Layer 4 of a small transformer language model trained on English Wikipedia (11 layers, counted from 0, width 128). Numbers have three digits each and are written without spaces.
A neuron's activation on a vector x is squared ReLU(weights . x), where the dot is the dot product.

Input weights of the MLP neurons that the questions are about. A number n stands for (n - 500) times 0.00083.
n6: 345693449458529301522550462550531488720541584351527526448303406408500416603783606576468467604552444509230569471435708367531491576626648460561553286556548537367497652539601545609475471641739550468525415542500468588449503483391335551360468573531546540355350455474355363411503477480503512413547550525288494346618691377433768536542541548450426461655607457371455500442531458473579383295579
n30: 616655456632661528429434678269608565503488401632497543580548385453596328632503345367428532510415417448564576732228691540523593320474483264507481604453580317547454600619511487523523609572453610469444691262554455294552599451732591465475622470300577543349409384533521481529469415472626468297444314403418523500674609530513272522487460510584567696576555294654613475568449596425413638426487
n51: 687523648259613548377500578466691422436516324651490609458627448581675562413443306279309452477456521528566436272578368570351349480697358701436589409490556392418384571317711430456549465388534462646391531323454532367503610686584689520571518565389464490450743631714555641493621594430467591401600472371449358599590386462500563431530465682378354631329414422395553394318406394446544535587588
n54: 404569453674753545586538616297389507500487399521490559277483682414494640725714479452695525339742532536319675497372493521687461473670612437388641538373488503570510349578519456493362576472300542594611550606627580573595554611289452429513543430511656521639738612420503687358510625552396538487595401489524344601300470454503376443517667429340143530462607417420405530503324476359534718466514
n78: 464446695391697576465311564432503206480658471514468440544540580476497263477355440611468613510808394556510716643678438235584475510510500517288370367486530594552743374572548569444706482467519442509450362421490307327603510449559423471471445438596691737405596619282673510420535540500744473497435657366463333524707606466401558533594459500589440523551481373513598427507531392390596621665453
n83: 394407427519371609422395560557589516610521463399460467485662569402741389376534251399395539445670629441758630467541400425531335466462493446546506472474573585530421562491483444453387437519398561305731601562408477346525611446512494651560725410452483621430533569477595348371500573601557826580395353461554267538409503649391319457537264559448548494405479383336635620594529463538422500615384
n136: 527552374604532627378460569436515346497511491519585474597637546607714362467441524309633519476467602669621545351721500469470546345739383588500444521620547497649537542336589452545494601579645497341664537482403465480503734554387635571529597522491523629338532736379654520545389539649675506597439469450449270384536439484527506409459252595491435412345412497330555546446595571488533459497410
n159: 333624537521740535632359489431655340547388532534523576402573483605514350596523497592475468373613588542479547520560485378509559585619516521579632642334648476469709368512370456488500727524655394508506555541566528554435547494406518500520485500539455437700497494326632270411578497674389397506361609573497441467383631384600643353650588442418495532389383340408451486476602422692297396421417
n192: 435762676528542635425636467481664575616538595529355446530565449539636472321611469527545338561328379462571623500453738445522521565575539377483709453471483253473304602395606655742330339491406436585443352481594569458478475462358357576539565494426527402427341445497480387494550430482631578515510481561563372509748524649450468351412635549400534746598379397600497399484303546596419490525537
n219: 457631545614618507329465572386644460488529503629425453621482443371491469531598562317693544476672602448567576568509513638385775586344601409417409590395714463533334568368623515605567617497618494468437401571428614393442622580475677488767536537427289532336673571454424485425418488488563621442573449385453322735603533706620295370409503476356430455459424397344432364366460521515414513457519
n234: 503429487513452467580739619544564574675545474291405481522560477503432578440417500442420470510628665390552649433602399389365631513449454493027542470531736618402619477669478370236396521561673448522500521636330511519598387519397715658574598512510518425564423532459779395385599475567583631625346469261615426296518855469460438539660465437476439572520576382544562666399357487523547423437544

Each question shows a token from some text and the vector x that enters the MLP there. A number n stands for (n - 500) times 0.015.

"ed": 559312585422607364743595396663492479342457531344487459517575372589464642440385563467428665466535527564329639430423580561375482578388605566347431565439495526616536507575517662471544387355394543458549451393651567541618414546438525531632293413740453507605561444470554449570413577430439258542444483493489426439610410468594602533574543439543487592435602427472556519470500547466441427461517
Which neuron lights up most? n234

"oc": 450476506585596481376673393595371455461524521465481464429459397624526589608571530275579519511590421444553471529587302465513375528483488429552680494537358279498416610378626437662604405590511533480587381590472357568408468543580532472584551615530367560466545598497577456554406510337318511612572471574622584533613473447502356366447561434643632543327374596409488476517594583402503557444543
Which neuron lights up most? n219

"land": 529602559432538339477637490688609376258431354690554367540580402488400483589420514533493572501474429539531494442599238678513540565587524527628484481411632406673386471497446517583565442390610487451559525484606535447512572608489606445504436544480333486380463220476479500486630574459476304531610497438594576409592541393480528552515464445482543296381567689458497393518515495535375392743643
Which neuron lights up most? n51

" start": 561541382555336446473473480528374668304304516507450372499465461356386464618451642540416567492575705482423423543527528375478557695473693505438490570586591432617495449551462301392522505379586571434560570616476463418545475557475442522674569617712474388529590486507526514431521518456529536551647486608536640455335542397534572499503540461280620357574566464530427513453503471494315326552602
Which two neurons fire most, strongest first? n234, n159

"er": 530546581449621393660465487525478527491505616485529294399435418346460636451554491536552591541406349462554549486423392585392491467409542582437626569497402398480684449455481611521699356518542688486561483562529559539364405414488458466544484508545371314435549327472532477627686577390434299476509457545449580415708542591407487701528536483391666525305562535447497645448530545570449442633492
The most active neuron and its activation: n192, at about 0.25

"ure": 586428476459475416507528508613392570328372489551703464464407436514529551588366674578517578591412483482480492371365496633482486425557554659623411493459227562626507526563629672550686375444708437468439708537554597554494386587423426438616412568476357532421527535484494554549397549622370442520614513609566456491574527492356445357407412613501576453356329542491582527410479546583387430452373
The most active neuron and its activation: n136, at about 1.2

"ver": 549378431561341445623618525573545546434558556439509372424645564450471776471416650516477469421479568448475432595406393571405568327298566562491617483508625573474527521576358547505658481495307606553669376615399670589482539247462520523472442612277479516402386376524606449516407530394543498506516641558526507461506442391478456443464558691483535453679420398464502599510553484424460467481562
The most active neuron and its activation: n234, at about 3.3

"il": 449387575594504539459539392551556523268496629515523419470589570506479495537429488546586551570480447514403448492449615484530604474559715417558547418373340480597400471643296539558622481410637441561583416518557630603387556501503527668584416697381397427450444419471671564649419467513384418519548478489575410365349529420406511481466567607576467336427552493433419532373690613394531434581267
The most active neuron and its activation: n159, at about 0.88

"f": 544495560524589386547566433606505553396438528390553332457431432574522567348402563448482683357492613535509638460528575717505643365464609348710376532547542525508490384518425558511525331558519508485403568520466523474467607499578481324642516512668460520507379348532514503552304495481715398579704504407544428485527454459384476593451659519627685583392504460353480417457510622554458395411325
Which neuron lights up most? n219

"d": 414515533593529447504434470648409560276406507646493261565563442516684547510526531283475637447406454530586484636558393690444500663436525343606388500546306449493449585445522454579474216419343598457480494426587341387466448328521475613508487519604369516475599339535526546471454586548373489604561448510481582655668450606552553643482678455457557551475583399481433505485476574481468486572417
Which neuron lights up most? n192

"king": 628467487556460310587567399642510493330435573410483379529543422472503655401337669442435655617345520539509525455370385592521531554558474508613352556343321530689363429398577565670568404423652567356429604398496417410472443571431668588521548490546377519590612529442486488556408651544515362599658519698551443532613455610544503359441462583456563521406520413545505559481500466484485573458352
The three highest activations, in order: n136, n219, n51

" N": 509440553619432524577468509603530504131413656613574305447631520449488489393467407531568605466694528608466577574476302482477524518459615686439397536442318599428454453542530596480564347628533489402464533581366629515453529447516416464487365503699449607597458284465577569503407354586637431583515595475592660527571520655587396456396497422400502269525571541482433511509437355492418534514577
Which two neurons fire most, strongest first? n78, n219

"on": 538500500523586361600526499556509502286506561431519392505463485509518650437386383271480557429482444541459401647507456487413469521576646557377468490444297531686512581532579505497497459304420672592604388493520459450510422489548552411494624450524507487381557560448551486489502599498709462542762544503800519351779496653474402547486421591373532385319461563524552520445427491530427557610251
The three highest activations, in order: n78, n51, n136

" where": 477383440473455534572372549503488523321482686463561087526372514507273301509528495565556509545581566630492493466517454565591488566372588513416566405549530501630396377598295474633543434335474564443580498563560492514563507420375578708550389581660269391464415580525508556415503614411404477607470612615516480565454501435505329489528541549502563579457485540519523590609471547545543527404538
The most active neuron and its activation: n83, at about 0.032

"se": 526473577396600424546427475609485362413470504625542279557396493382633635576512542656321610610555464442600585501501413751497420540461493647434506565578407444679426430536513475547584278477367547426445640462463372387520540592410515398473466495582319459429536310558471474612496561448432319616563549619484566532565555589444457382404445474537699545443475505699495476533370462492465596503411
The three highest activations, in order: n51, n30, n78

".": 570415487431481481491540645571451475347377820537551327507517504571318419473582494530442424327594420585597531451476436503518480480552531385420556541470349573685563541585513383539625376381620435519545588617539523625618484359368552577453311621848489429449381483480474461500513496518366290484532477562506386479463514644582439423546635461533565437427492540507523647580506405457532358486468
The most active neuron and its activation: n159, at about 2.1

" form": 481486542631364530563593470634436622313384365418646369418388359418553542517540646577420488422592432557497520622420428360400601617516627518544430490414476564364454429599531532648606527458614724518638680515477512554495379568433404612542401603807485414566427456487483507513544533458587378586552544608618331466470530430449329409520377407390461523516431556589465550376554363447445440655457
The three highest activations, in order: n6, n234, n159

" and": 546519454550527333592301571617465420259488651547503211455416528556424500372480504457525544408407585435436524532463376593510569435587418454449426405524440442499373448552510606603608283458522515459497523472458492458629564567539469447574339540517462561509545514578566534506467791453469155499507524465556517552592579618477430508561510511585520519538437570432712457499545443455566640411525
Which neuron lights up most? n78

"\n": 461529470445466510557554584618389410443582606485478292463443515283251401368509606477445374506492610568447469491449456632538378440435689377364436608507452631578478612633554582513623632490465452471545403546409620501565455296548425484479548560722583468497476448488520494374450384424471287514615582549612675378620629452514411460611629481481600573533573575496506461439571481534438512604483
Which neuron lights up most? n6

"ner": 630427647511553439739532470642380498455441579612659358522474369409578534450623448527497647585315426516560444543384418520434573465432522548486575546531454453531471405563429501575686380426498576596436403509480534326373478259505446410595424577508269440416565491479589510428474529575587419441618426484718478489624547418402415535351592667380599477442551479435584553457467514543422609586546
The three highest activations, in order: n192, n219, n30

" W": 450523484556503502648545435537495479407543676600509413437289695526437558443354660400349640181568460521531585565437519546422559476578421525490513557478379651562598374585583343535522389593394517475517639571407452475426558463458435468490428616651452520580506261366431457480583434513612490599571557442597702424580547469572509483428490570460627284457573545439466524562454473610425497470541
The most active neuron and its activation: n159, at about 0.88

" information": 558418386563422538486454461429436451428517522597557407568506606360450458497537686581558663464507314425323440386475373502414564536535617489493482438487408541547510530465393568596531255427549593417462757439414522488485504526427473664675557586792547446431543593514434527530531539492598268561582410575539318459494499405529490382549699515454566493451566686518560522471640535299370439451513
Which two neurons fire most, strongest first? n136, n54